Layer 5 of a small transformer language model trained on English Wikipedia (18 layers, counted from 0, width 128).
A neuron adds its activation times its output weights to the MLP's output. To switch it off is to set its activation to zero at one token and run the rest of the model.
A neuron's activation on a vector x is squared ReLU(weights . x), where the dot is the dot product.

Input weights of the MLP neurons that the questions are about. A number n stands for n times 0.0014.
n69: -8 -70 30 220 35 165 64 206 -106 -122 -126 -83 248 154 271 116 -122 89 -52 96 42 -19 -4 161 -18 11 143 -16 -91 -49 238 -114 174 -52 -35 -36 160 19 -191 -127 -97 140 -181 -145 190 -122 -265 85 21 -127 163 246 105 -85 41 -89 -51 170 -114 -109 -143 23 98 -39 -74 -73 141 -115 -215 80 11 -133 56 -24 180 -213 61 -179 27 69 163 103 214 154 120 -66 81 -142 -146 -64 -133 -11 86 196 69 -100 -15 50 -123 11 57 -207 -38 139 26 -293 -56 8 -177 103 67 99 -58 -171 121 19 -65 -142 141 78 62 -128 -234 8 98 54 -75 41
n166: -62 238 43 -28 87 311 54 -146 98 -236 113 81 11 232 -142 180 205 83 -34 -61 46 -212 -207 27 15 174 -73 8 -128 -17 -28 317 95 42 -56 -82 -12 51 -20 42 4 -167 50 104 -11 -177 229 71 29 -63 178 -134 -60 -91 -4 -111 -263 -84 76 -22 66 -97 88 -196 196 -87 -193 -73 -61 -26 -222 255 -50 73 134 42 51 -69 -55 150 -23 12 21 26 -23 140 -153 -57 -27 92 208 74 -96 4 264 189 46 -37 -190 -106 7 42 -27 39 -153 90 -32 12 103 86 -142 274 37 -121 -230 -42 -172 355 -22 -171 -4 100 -162 86 -113 -173 -28 -57
n170: 80 -26 -103 -235 204 69 235 -114 -15 8 80 -126 -177 -72 66 -4 -89 -57 34 67 169 114 -65 -39 153 -34 176 -97 -198 88 44 175 -192 25 -57 -70 4 230 173 -8 -147 86 146 -220 51 -73 102 -131 326 -45 -180 42 101 -70 42 215 -22 16 96 465 64 -281 -194 101 66 -139 254 76 159 21 99 -276 -122 -134 -17 156 -73 -34 -276 109 34 -9 -123 144 -21 -130 -264 97 -130 -182 24 111 80 -42 25 -100 132 -65 278 -172 -57 38 -55 -168 0 250 16 121 -59 255 9 -13 -131 -133 212 38 -9 -200 -75 109 172 212 -156 -194 80 -181 -35 -160
n173: -65 91 -161 3 -49 -43 99 52 -62 61 24 41 73 -75 -156 42 -93 -185 -136 -22 211 -101 43 -43 -76 59 15 192 217 46 -197 -80 124 163 95 -76 149 0 -70 98 -129 184 -124 -50 -23 -109 -109 124 12 -148 63 36 -108 67 -19 -30 -34 74 22 130 -13 105 14 -41 139 93 -66 21 29 32 63 41 -32 251 -182 146 -126 -149 -268 -94 -26 183 81 -79 -72 158 73 -16 73 -52 12 49 42 -74 -142 -70 -7 -193 43 68 -3 -187 150 114 -181 13 130 53 -98 -73 -182 27 69 -119 -131 -85 -53 -284 95 183 41 -78 23 143 -48 179 -30 -74
n177: 136 -72 95 -7 -79 100 141 56 -73 -3 158 -77 -13 126 -78 42 33 -68 -128 -93 13 -76 11 60 -115 98 123 -122 31 -4 -120 -92 7 134 83 -51 -106 -75 -210 -146 -204 -123 -29 -7 -83 337 32 4 27 -101 -229 35 25 93 76 97 -177 56 27 -7 109 -190 -57 239 116 -93 -34 37 186 10 92 90 -186 -85 -153 17 46 -90 -7 118 222 192 -147 44 -10 -124 110 -163 82 38 39 14 111 -82 -17 -353 227 7 64 20 9 213 98 64 48 -216 107 25 -232 -18 52 -124 94 -198 106 59 120 -50 33 155 -118 -87 54 -149 -277 -117 -32 -66
n214: -69 15 -95 -167 -206 -141 37 0 26 108 244 3 -151 109 138 126 69 78 -40 -21 24 56 -66 -118 99 76 -174 122 49 233 -53 -146 22 -25 143 0 -29 160 181 232 -172 18 -141 119 83 191 20 257 0 -60 14 108 -245 78 -4 19 71 -92 21 99 -207 -219 -71 -94 196 -7 -49 273 -133 137 -51 -146 7 -153 -65 -54 -29 194 -221 130 128 -111 -94 25 0 -165 -26 36 -63 -87 176 -62 -4 0 -210 -26 69 -193 -123 -55 10 0 135 -23 50 -261 81 259 -62 -26 222 -74 -11 -99 -36 101 -118 82 -17 264 7 69 26 15 110 -78 -132 176
n239: -117 -177 131 44 -32 -81 -21 21 -42 -137 216 -168 218 67 192 -188 -60 -199 42 433 -302 74 204 0 8 311 231 -64 -87 -114 35 -111 228 -49 135 -28 17 -116 -141 -142 -8 51 179 93 33 -276 8 -133 20 -126 -81 -17 44 120 46 -95 -87 -91 -90 -317 -122 -185 36 -70 -4 111 -4 -71 83 -49 280 36 -21 71 -100 -79 213 79 13 26 -72 -38 -244 -29 8 -23 -98 -21 -85 -25 59 -131 246 41 -227 26 122 148 -26 44 -264 215 88 89 54 -17 -194 -257 170 0 -133 -60 4 -204 107 217 -68 -326 224 45 -28 167 124 -102 127 38 -137 12
n268: -12 -47 -126 126 223 174 130 -124 125 21 -96 171 -69 -108 16 153 -107 -43 -218 94 -58 -13 -164 0 -258 -12 -49 293 -90 -281 52 -94 -21 -106 -211 108 328 30 13 141 -57 42 -123 -116 107 -44 -116 -64 -241 -16 88 161 47 89 -201 429 232 35 -41 48 -200 192 208 -4 186 -140 184 -141 -53 0 67 -167 -21 -236 107 0 -164 -91 350 -246 -84 17 -143 -113 87 112 42 148 72 -141 -8 63 0 -8 277 -38 -208 166 179 43 30 -110 104 161 37 -97 -196 169 -89 8 -145 110 -40 -59 81 -282 97 -153 -159 -20 -96 -4 -72 72 26 123 -151 49
n295: 17 90 -78 -62 73 -21 -67 -174 44 -90 96 60 -100 -101 3 63 -156 -76 -204 134 -16 109 -32 85 187 -140 41 46 35 -4 -73 -48 -86 -319 73 -84 11 114 -206 -3 -62 271 -42 -30 -24 193 88 133 172 -112 -84 -31 141 136 -38 4 0 59 182 -27 -116 109 95 149 33 -46 -34 -100 -38 -41 -141 40 186 -210 101 -139 -74 31 78 -125 -11 -64 207 92 -21 -127 -75 -330 182 101 283 60 129 113 -74 -86 63 110 -82 -63 226 -3 81 -58 -128 -96 -91 -200 -176 -121 -206 7 -152 209 -96 80 88 -4 26 45 77 -28 -25 139 -160 4 -64 24
n324: -72 10 37 -41 65 -51 7 -39 36 -85 28 -25 73 33 -35 -98 47 -136 -13 -13 -55 -82 40 27 32 -106 89 68 -24 -36 113 129 -210 -220 69 -35 10 135 67 135 85 -47 135 -86 -164 6 46 -3 182 176 -188 7 -116 7 -3 -92 -136 -78 71 54 -56 -20 -93 -216 3 -37 -115 -77 78 128 70 -19 -26 94 -145 -52 141 177 -298 -233 10 27 -78 100 -125 -132 10 7 135 89 141 143 -76 -49 89 91 -158 -116 7 25 -133 -46 -149 37 180 117 -28 269 -71 -13 -45 409 -102 150 -19 -181 63 -78 -49 19 -25 201 -74 54 217 107 -69 -121
n346: -9 49 355 208 -197 -218 450 -156 47 188 115 -263 93 124 -222 -354 9 -49 217 89 -83 -98 -39 -77 189 -357 129 -124 21 -124 113 -279 15 -51 74 129 -101 185 24 -232 -75 -14 255 -5 85 63 -79 283 86 -198 -160 -47 44 277 -268 -20 216 277 107 -198 114 -76 36 266 10 -107 -18 35 -235 -152 -67 -177 -19 50 5 127 48 80 -14 97 -106 -39 174 5 194 4 63 -75 -44 203 22 187 -28 131 37 -29 266 -9 -258 -233 -94 248 33 -70 -80 -63 -198 -315 -183 179 -185 -154 115 -67 -297 28 197 -112 147 -117 110 -24 -63 -145 79 48 -242 -14
n468: -21 81 145 60 142 -190 -11 203 68 -131 -90 24 40 50 -73 157 95 66 11 35 -17 52 -171 197 38 4 -29 78 87 -125 -145 133 63 232 82 -135 98 -62 -295 -32 -53 -119 -119 -110 -36 106 -60 74 -221 -59 -117 60 -78 205 -180 18 107 -37 95 49 75 90 19 -56 0 -183 -269 125 78 63 167 14 -50 -11 -21 -107 36 103 11 -88 -130 84 208 63 -39 20 -124 46 40 -132 -93 -11 -14 -260 -180 431 -14 -170 -136 -98 68 35 -36 241 -85 -22 -3 -4 -130 58 -208 145 86 188 -165 25 -58 183 -3 -63 148 4 66 4 15 -197 39 -177

Output weights of the MLP neurons that the questions are about. A number n stands for n times 0.0011.
n69: 119 65 146 4 -167 79 -95 50 -164 170 13 178 68 198 -107 -103 -268 4 -73 105 162 -158 -198 302 26 -38 8 145 216 135 -53 215 24 -78 107 -19 159 -97 25 -182 -121 88 22 83 -214 -53 -201 -58 16 172 -12 -142 -98 -38 70 -4 76 17 118 -16 -120 47 -111 122 -246 244 -208 145 -147 13 -90 143 25 453 -130 -74 -224 72 289 164 86 42 -212 -261 -97 -166 47 187 -201 -67 185 179 27 -153 -27 -27 93 157 188 -205 80 -149 -80 4 97 -139 -86 -35 -46 -138 176 26 -146 89 -34 -35 -253 73 60 8 -40 -52 142 -136 -59 227 -300 -21
n166: 146 -122 -132 -115 40 -52 170 -169 -163 -133 86 361 -47 -44 -162 46 14 -22 292 -14 73 -28 -70 18 55 -183 109 177 -46 106 29 179 -272 -25 0 200 -184 82 0 182 -63 36 199 0 97 213 230 -289 9 240 -39 -105 -118 -69 -84 -110 -199 -111 214 194 -291 158 -449 -336 -39 -159 -36 -14 191 63 -155 -79 155 104 74 -93 119 -143 -99 -49 190 -18 146 37 359 -91 -123 0 52 104 -123 172 256 -123 377 228 23 -191 -22 38 -54 -137 -257 -116 251 109 51 -93 -36 14 180 137 -106 -217 150 86 35 -31 -46 -105 181 -112 0 -63 -126 -116 -231 113
n170: 40 161 -99 -188 35 -24 5 -94 239 -83 -68 -170 378 22 -23 -293 -192 -62 145 195 157 119 178 78 56 169 -172 -85 -5 27 -134 4 226 179 -183 -101 -18 -41 -340 -217 102 -183 301 -239 246 13 38 -121 166 132 -173 -290 149 -18 281 -69 48 -135 64 -115 -178 46 171 -259 -150 133 18 92 -9 -224 9 265 49 -122 88 249 9 -213 291 -272 -116 96 -17 179 126 119 0 -166 -38 46 -21 -117 99 50 108 230 18 17 40 -64 64 48 -104 -82 -219 -105 -61 111 41 -9 9 62 56 42 101 62 22 260 -88 -409 29 -325 -10 229 -27 -90 -279 50
n173: -97 102 -85 -274 145 52 -9 -142 30 225 0 -83 -78 -85 -155 92 25 -164 -55 -21 188 305 186 42 -75 -23 115 -50 229 4 30 -134 -36 242 -185 -269 220 -161 29 128 263 231 30 89 109 -36 34 105 193 -193 -144 55 -177 183 133 -292 -217 50 -21 42 -104 139 225 43 -188 -169 -78 0 38 -57 -72 140 -36 39 72 64 32 -134 168 -157 -129 8 8 68 -95 -214 228 17 -346 58 9 160 -116 161 -45 264 17 -95 44 42 103 -279 55 -114 176 -74 -195 -12 -98 0 -84 -219 -130 148 173 -91 47 76 193 -125 4 -4 13 -134 205 -150 101 -140
n177: -116 -102 -4 242 -32 -146 -75 -20 -156 -91 -48 -66 8 -24 176 -146 84 0 -38 -226 4 -94 -84 -37 283 32 -103 103 -199 -84 -86 4 8 -58 -132 23 -56 -37 -33 -123 52 74 103 44 120 341 4 72 -149 303 -124 99 88 -145 72 -178 -31 67 -33 -4 -208 175 178 -47 96 136 142 -83 177 83 -4 103 0 -8 -293 21 127 -31 61 72 -16 94 27 -297 -264 79 -240 224 387 -45 46 -62 -178 11 -33 56 174 -47 20 23 69 -209 -408 -4 -56 267 -51 73 301 0 138 120 -176 -147 -25 319 -204 75 -96 99 -108 -203 13 -42 94 226 33 -25
n214: 251 -34 -101 109 -164 -239 40 -12 -111 50 -194 188 249 49 4 59 -94 -20 267 -241 76 143 191 -75 -223 -112 -64 -119 75 -391 -179 -117 -32 77 -20 0 309 258 -8 163 84 100 217 -127 69 199 -99 -126 71 149 177 -8 -267 143 20 84 139 114 25 -12 13 -126 21 -56 -66 166 156 138 -145 -274 32 -177 -24 -55 -72 -81 -149 28 -198 49 97 -253 -106 -146 -52 187 33 201 -52 79 33 -181 149 -109 128 48 314 -68 4 155 45 -69 -35 -79 -87 -37 30 143 -140 -30 0 91 72 -61 17 -109 -111 132 114 42 22 -124 -4 -69 -45 -191 110 -401
n239: -51 220 -273 -87 24 250 205 -47 -94 61 286 158 161 21 -35 -18 71 -110 107 54 -40 -41 -18 9 163 -127 -117 133 267 42 23 4 -135 -80 47 -84 -135 183 203 0 28 -152 -64 -43 55 -340 90 64 -66 69 -206 92 -20 163 -76 -136 -12 -75 292 4 -18 376 -330 134 -60 117 78 -40 264 -208 -208 46 250 46 -134 -67 -248 -17 -17 217 21 -122 37 45 -180 -134 180 35 -144 239 -176 74 -113 -178 79 119 -35 270 -371 122 169 -68 -333 -41 -59 -78 -36 -4 177 -133 173 -41 44 -12 -365 -114 -71 -29 -53 88 92 -179 96 -36 -104 85 -71 4
n268: 155 50 -9 -51 74 -91 -196 -185 -138 -19 128 238 430 -61 -59 259 -207 -103 10 -40 302 -171 345 58 -63 -97 204 201 -151 -239 -35 -4 -47 -105 -212 4 -126 333 -153 40 -200 -39 398 95 155 71 -184 33 -174 125 -82 -23 -40 -97 28 -112 106 54 -242 -13 289 -49 88 119 138 87 -76 -165 -35 128 192 -93 272 -9 390 0 -70 50 -182 -108 80 159 5 293 -83 -51 78 -136 -90 -72 33 -251 -287 -52 0 313 -126 180 -112 248 -163 -25 -5 0 -5 -29 -74 -58 -33 -138 69 80 -39 -71 -140 -370 -152 70 -127 34 35 -164 -46 -147 10 269 240 -484
n295: -90 -91 -90 -317 105 13 -103 21 68 -219 -332 -143 24 -8 -30 -21 120 65 302 121 110 230 -248 -29 -63 -75 -237 81 46 85 92 -180 101 -340 45 31 242 -8 -108 22 27 -113 297 -131 -4 -4 -104 241 -64 121 87 -44 179 67 -61 101 40 76 54 12 387 -42 -139 232 -9 -205 -244 93 -73 53 0 77 33 -453 76 -408 -89 -8 -54 8 -16 -33 -91 9 -129 -68 88 -181 246 88 71 201 -23 68 106 18 84 120 -16 55 199 213 -107 -218 13 -8 69 -31 -46 200 -72 -87 119 69 -92 75 16 32 -81 -13 123 4 167 -15 158 -20 -76 -216
n324: 30 108 95 25 183 150 33 69 -127 -274 -119 -109 -55 -133 -16 -166 -8 -11 12 -101 118 -49 79 -172 12 -117 60 227 16 -139 199 -24 -203 -156 277 11 188 -31 -50 8 95 -81 -73 57 42 -118 -12 91 126 310 -121 45 7 129 8 -157 -67 -154 -66 -36 -200 -157 -118 -4 111 74 357 20 116 124 57 94 76 52 -93 68 135 55 -58 -193 -23 -50 -48 212 -450 -15 27 27 -141 -109 -48 -62 105 -130 239 -49 -121 26 26 29 -382 -16 -11 -4 97 -19 -123 -14 -12 -87 -59 69 -91 171 58 355 93 -135 -20 -172 -200 68 261 72 158 53 24 -139
n346: 65 104 -80 -121 424 130 379 -235 113 -245 -212 -139 127 -33 218 141 -10 111 -68 59 -184 0 20 0 19 -262 -248 -102 139 -287 330 38 92 0 -107 -215 143 -57 -208 276 15 -219 60 94 -65 65 15 215 -259 90 90 -18 -27 67 -102 -212 -14 -160 48 9 65 236 0 236 -86 -57 175 72 250 25 -232 -18 -200 95 -41 363 -23 27 -33 121 167 105 -222 10 -38 50 269 -173 -128 205 172 -140 -186 108 207 20 168 -128 -310 152 204 74 -298 -226 -229 -210 88 89 109 -97 -39 0 -49 -13 81 -145 73 -28 213 62 -331 -236 135 225 95 66 -29 -204
n468: -76 -71 -300 -241 -166 91 -103 198 127 -9 -320 -198 161 -9 284 112 169 -27 94 43 250 -186 94 -212 51 164 -110 179 194 191 -72 -60 71 10 -67 -97 -102 -128 186 222 -117 179 201 248 -112 -94 -95 9 92 -142 17 251 9 14 134 -88 -175 135 -161 -4 241 -57 42 33 219 293 91 -14 -5 -326 -299 124 107 -209 -53 -57 120 35 -164 179 76 384 -152 -142 -26 -158 175 -42 -57 147 -57 182 144 -33 -8 -197 42 31 -58 124 64 -195 69 -9 139 -78 160 128 -327 -75 -112 191 -177 156 -9 125 79 -168 126 106 58 -340 -53 -280 77 -121 -191 -64

Each question names a token from some text and the token that comes next. It shows the vector x that enters the MLP there. A number n stands for n times 0.0069.

Then comes g, the gradient of the next token's log-probability with respect to the MLP's output, scaled to length 1. A neuron's effect is roughly proportional to its activation times (output weights . g). A number n stands for n times 0.00073.

" off", then " the"
x: 74 36 -84 -73 -66 -30 -28 46 -211 60 111 -73 351 -31 -103 79 -83 79 16 71 129 131 160 -52 4 -102 -73 102 205 116 157 -153 11 -44 -120 -11 1 -149 -140 52 171 37 196 31 98 -36 -5 -15 74 134 10 3 11 33 4 -54 -75 126 -223 0 -147 -41 -24 13 10 23 198 89 37 -7 -120 -67 81 147 24 -4 -1 21 -97 114 -106 -9 -79 -149 20 -210 102 -154 -32 -93 -327 47 -79 -23 -138 67 151 108 24 20 20 27 -85 -70 46 -132 -95 89 -62 -172 -58 13 -359 58 77 232 -28 169 -96 -64 -103 30 101 -55 -32 121 135 -114
g: 137 65 -228 -131 128 -6 47 -4 -124 -132 -43 139 24 -121 70 -11 54 -4 106 79 64 -92 -115 -9 6 -264 201 296 109 -115 186 28 32 -30 -204 -157 -112 -41 -96 -70 -80 -153 149 -11 -8 121 90 -103 63 -1 43 103 75 139 82 28 -92 -37 57 39 90 51 26 55 -101 -35 82 -87 67 -63 -15 8 57 -1 -81 117 -240 230 174 -172 -343 -146 -56 154 248 20 221 122 -19 33 -151 42 -151 30 -254 5 -28 25 -61 93 -247 228 34 171 -60 -5 15 11 -36 68 -168 26 174 121 -6 183 143 236 -50 -99 -46 -106 -42 -8 -110 -214 -213 -108
Which neuron, switched off, raises the next token's probability most? n69

"en", then "e"
x: 53 71 -47 -70 -106 0 40 77 -107 -57 145 31 242 -95 0 -38 -20 -10 68 78 20 105 80 69 -65 -31 -143 42 260 -15 26 -114 73 -35 -109 34 80 -112 -144 -9 202 -23 82 17 17 -24 -99 3 -93 252 0 -124 -19 21 -92 48 87 163 -78 127 -97 -99 78 -79 83 -44 336 19 99 -46 99 27 183 -23 -9 -104 -69 4 -29 -79 -97 60 -144 -23 -126 -92 20 -180 45 -202 -250 -40 -147 -65 117 121 130 236 30 71 19 -110 15 -21 134 -100 -151 176 47 -152 -26 25 -227 -65 -14 92 -37 200 -252 -77 -187 128 119 -35 -13 56 156 -24
g: -48 89 -8 118 -25 35 -295 -102 94 114 -256 -22 74 118 192 111 -78 -284 -342 106 147 36 -6 181 91 20 -19 -55 -75 47 -31 -188 125 -62 -59 63 5 65 -158 69 -57 154 116 -52 -82 167 45 131 40 35 -176 -199 158 -101 -75 -136 56 78 -29 40 266 -158 -57 22 15 49 -3 268 -47 72 -100 -70 47 145 20 -76 -5 62 134 -201 -34 274 -153 -75 -196 -182 -109 -76 82 -67 -65 111 4 87 -257 -69 142 -152 -115 46 -34 -1 -13 -111 28 -37 -43 54 -29 198 120 53 18 -65 -92 -213 174 -20 203 99 64 -65 173 138 40 28 -199 54
Which neuron, switched off, lowers the next token's probability most? n268

" D", then "'s"
x: 80 71 -88 -44 -168 -20 -2 -50 -124 -27 164 -11 173 23 -95 26 -105 -43 19 98 168 68 137 -61 27 -147 -36 163 270 13 -113 -66 -13 21 63 1 35 -42 -180 132 192 -33 258 20 83 40 -36 -58 -50 138 111 -6 -106 -3 21 28 -114 147 -48 108 -52 -55 63 27 6 22 237 82 95 51 -44 -2 136 79 14 9 -22 -13 -136 120 -42 65 -75 -117 -145 8 -3 -101 -165 -118 -306 -104 -181 72 -51 33 122 191 54 57 117 -111 -64 -89 78 -226 -115 159 -52 -154 -147 88 -118 -28 -5 159 -35 197 -76 -118 -161 7 62 -76 -50 -30 184 -8
g: 211 -8 -12 -121 3 -139 45 176 10 -67 100 -159 102 61 57 -110 -176 92 -26 -181 190 60 -62 -12 -2 36 -144 -133 -99 101 -77 56 92 -173 -91 -101 40 113 -45 -196 -196 67 -96 17 148 -198 -104 43 92 -271 4 -99 124 -85 -32 9 155 207 0 26 -136 -166 -76 -29 -81 -94 36 -106 196 29 79 139 36 -43 -121 -51 -3 5 -104 -65 248 -292 -34 -67 60 -143 -81 122 63 112 -31 -75 -28 -251 49 271 125 60 8 -4 -73 119 462 -42 90 147 -7 5 225 -18 78 74 -2 140 -262 -52 72 -34 -96 -11 15 140 68 101 -116 142 141 -89
Which neuron, switched off, raises the next token's probability most? n173

"er", then "r"
x: 124 18 -26 -66 -4 100 69 -66 -59 26 110 -56 330 114 -73 -35 -47 -8 61 85 93 59 91 -53 -62 -39 -232 40 119 15 -11 -177 -25 -73 -88 -53 58 93 -255 -72 156 36 294 48 2 -30 -11 -49 38 104 23 5 66 43 108 30 11 87 -115 45 -79 -14 40 26 -22 56 265 -8 73 134 -55 43 146 -17 -34 -53 231 87 49 -41 12 66 -103 -106 -163 -54 54 -172 -2 -101 -252 -93 -215 -56 -105 187 171 -95 25 1 46 -122 -20 -57 37 -120 -213 253 85 -145 -12 40 -110 -58 -38 84 -33 126 -236 -216 -113 68 104 -93 -92 -2 177 -75
g: -45 -314 5 -177 26 137 85 -30 38 39 144 158 66 -75 -84 92 -15 76 -143 66 -64 114 -185 -183 36 53 14 12 183 125 82 165 -332 138 137 -106 55 8 131 10 -116 -115 -9 135 -24 -34 108 149 -169 -80 197 -136 -89 25 -142 -26 95 -92 139 -62 -167 272 -57 -67 -79 63 132 -18 160 -116 -148 21 123 75 87 -17 -79 19 77 31 -16 -177 85 341 -91 294 -67 32 -161 -7 108 -35 123 -18 79 -111 -67 -169 -60 -130 -116 62 -118 125 -63 -178 16 -147 3 35 -63 19 -67 77 36 -129 -56 -123 7 -22 -113 360 -63 15 200 46 17 -219
Which neuron, switched off, lowers the next token's probability most? n239

"ass", then " w"
x: 160 -25 -73 -72 -234 50 -10 26 -70 44 49 -25 169 37 -111 15 -102 -58 -17 32 229 34 140 -64 -97 -22 -180 121 131 42 -107 48 111 45 -20 93 83 72 -162 -41 156 15 216 -2 -33 107 -37 -15 -89 176 51 -24 -111 17 15 25 -162 157 -123 124 3 -15 53 43 -48 94 354 144 77 38 20 -99 123 27 35 -38 4 -20 62 61 7 19 -84 -2 -41 3 22 -159 10 -116 -347 -117 -86 -185 -225 193 157 85 75 22 10 -26 -79 -175 47 -119 -39 120 -35 -30 -162 8 -167 43 28 208 -38 192 -219 -85 -188 132 40 -56 -176 23 266 -87
g: -127 118 -72 -64 -34 -180 -88 154 -69 82 38 -229 137 -4 -1 -101 34 -20 -26 6 136 90 154 309 74 246 -91 107 -152 195 93 -210 -98 -47 29 99 67 -4 -138 -41 32 -26 54 -82 102 78 -162 252 -87 -11 -78 -43 185 40 24 -14 -80 -57 46 -147 -9 -155 -78 15 -126 -40 90 -14 -187 -139 -100 11 -101 -2 -262 -21 213 -84 -320 -136 123 -132 -154 32 -128 6 -130 -44 111 83 41 182 -11 -197 90 116 174 80 -128 73 -37 -77 36 -46 81 110 -71 -3 -58 54 21 251 105 -41 -278 21 377 41 -31 202 67 -141 168 40 -25 -5 61 34
Which neuron, switched off, lowers the next token's probability most? n177

"e", then "ach"
x: 86 19 -136 -35 28 10 95 -36 -69 -22 77 -21 -13 -42 -84 -91 -92 -58 19 21 165 200 183 -64 6 74 -69 181 227 -32 -14 -58 -33 118 48 81 98 -105 -133 56 190 -36 183 15 57 160 -141 -117 -3 66 164 -18 -95 -58 123 0 -29 66 -93 91 46 -12 67 -1 -11 -45 221 -13 64 -69 -27 160 83 209 -225 -66 2 -137 -98 -15 112 52 -46 -162 -113 -68 87 -143 -86 24 -256 -45 -106 -181 32 96 202 17 -100 52 119 -61 4 -92 93 -11 -136 61 -8 -230 -51 -25 -270 -109 23 115 -28 187 -112 -64 -145 70 90 -140 -60 -28 112 -12
g: -89 103 241 -181 -44 14 -60 -77 130 11 8 -111 -285 -13 -207 138 -69 40 -114 -22 -97 137 162 -120 48 -20 6 -75 171 -26 -49 -114 -34 -156 40 -30 143 -73 175 85 61 -58 48 305 -104 -140 25 -58 39 -291 -245 31 21 94 -143 -136 -29 203 -44 -56 102 -2 46 42 149 167 -145 46 -112 -140 240 -6 79 127 109 -109 -23 172 227 28 221 -3 -78 -70 112 -98 -64 5 148 -44 -69 -53 -209 -19 -12 -26 -147 -92 -227 142 -8 -123 -111 51 -18 -9 -143 -166 -23 -3 112 -143 -74 230 42 12 99 70 299 54 145 -123 -122 71 120 -11 33 222
Which neuron, switched off, lowers the next token's probability most? n173

" has", then " bec"
x: 73 25 -55 -53 -146 -39 82 -102 -25 -10 63 -104 217 -28 -69 -100 69 42 59 26 28 106 122 68 157 -126 -146 210 290 -60 73 6 0 -16 -44 94 54 -49 -111 -67 149 134 252 -36 10 30 -34 23 -72 237 105 20 -25 60 -53 -45 -179 223 -204 -19 -95 -60 -88 101 44 -69 263 35 28 79 -10 87 -12 132 -26 64 79 -7 -61 -17 -66 -46 -63 -97 -62 -92 60 -139 41 11 -155 23 -94 -107 -49 -68 149 -18 20 43 108 -109 -123 -130 15 -127 -223 198 -73 -115 -44 47 -120 29 -44 294 -48 61 -108 -187 -312 142 66 22 60 60 209 -72
g: -80 -46 28 75 -60 134 62 139 35 -5 -8 92 93 132 170 220 -174 131 73 -147 -210 39 -107 67 153 248 -202 170 213 6 164 21 35 -9 -15 108 -78 -212 -89 100 -214 20 -155 -142 -193 -43 108 -37 -87 1 -95 10 -17 -67 95 -41 35 70 -73 -110 24 -23 -162 122 -13 87 -28 -70 37 -9 95 -32 -8 -79 -17 -88 81 296 -73 -7 58 101 246 23 -156 -4 17 -99 -16 81 171 -46 27 22 129 -149 12 158 32 -13 -79 -135 -201 194 195 12 120 28 91 -254 6 -89 -240 -90 52 87 -144 -37 -72 -297 -252 13 95 2 -79 325 -193 -120
Which neuron, switched off, lowers the next token's probability most? n324

"ing", then " in"
x: 67 96 -44 -54 -129 -22 42 -41 -93 -19 5 -38 89 74 -34 -26 -151 -4 16 89 170 78 37 18 6 -14 -143 202 271 17 7 -162 47 -15 -91 -42 13 -61 -225 -42 72 18 265 96 17 37 -91 20 7 189 122 -64 -72 -1 -26 30 -77 232 -108 23 -42 -133 49 -14 -103 -105 213 155 31 49 -74 92 161 135 -40 91 156 104 -13 14 -61 44 -28 -148 -155 -126 70 -125 -44 -95 -364 -40 -196 -155 -122 211 198 45 -86 65 85 -102 -3 -97 82 26 -142 136 54 -133 -27 33 -50 -61 -11 214 6 296 -76 -172 -173 84 -1 -64 -34 -33 109 -96
g: 203 113 63 -38 53 -77 97 198 167 171 -173 -47 -210 48 115 -19 20 37 -77 50 -134 -115 -141 -87 149 -71 65 11 -14 88 -13 -48 103 -22 -150 -58 177 -70 7 112 -114 266 27 83 302 -213 104 -2 -183 -99 -99 -113 -11 -116 44 19 -31 -3 -13 -101 169 53 -116 42 107 22 -178 -91 57 -113 10 -82 -56 206 257 -229 -264 10 -164 22 190 -2 87 -46 54 -138 -54 -216 74 83 -15 42 -72 42 -25 -101 -100 -178 -192 109 -64 -15 -22 44 44 148 -59 368 -59 -137 160 65 0 -102 -70 -11 1 100 -78 -67 362 64 -116 48 -128 116 90 -121
Which neuron, switched off, lowers the next token's probability most? n468

"op", then ";"
x: 122 59 -140 -99 -96 110 -29 -58 -147 -12 12 -93 163 9 -19 -17 -139 -7 108 49 138 27 48 -22 -28 -82 -175 90 151 92 52 -68 11 60 -180 -15 135 72 -55 -11 155 67 275 56 20 9 -30 -151 43 318 -41 -14 29 39 -31 14 -90 108 -13 41 0 -29 34 -15 -59 -183 157 -75 82 126 -33 -62 36 82 25 10 27 -68 -85 -51 -36 -43 6 -71 -114 -122 19 59 -165 44 -367 80 -37 16 -11 71 228 192 60 5 223 -69 -54 -58 73 -36 -193 211 0 -31 -139 -15 -374 -35 8 158 52 66 -205 -247 -51 -14 102 -3 111 6 268 -103
g: -46 105 149 148 -180 -196 54 -70 151 106 176 -241 65 -144 -103 -107 -91 73 -119 47 61 77 142 -6 -166 253 241 56 33 34 71 -73 -53 -203 -107 33 -86 -2 -10 -148 -165 7 14 -128 -58 4 -67 38 75 -124 -128 170 -45 2 -31 -94 118 -69 -19 91 -327 27 29 -4 -80 -165 47 -92 -47 21 -183 -166 -49 -62 15 -213 306 -24 240 31 23 202 -55 133 56 88 44 44 275 142 0 -55 56 -116 136 -15 8 -78 150 -129 -321 -19 -78 -72 -65 97 -121 -120 16 -181 54 162 26 110 -75 167 16 150 -65 -4 259 -49 194 13 54 8 142 -24
Which neuron, switched off, lowers the next token's probability most? n170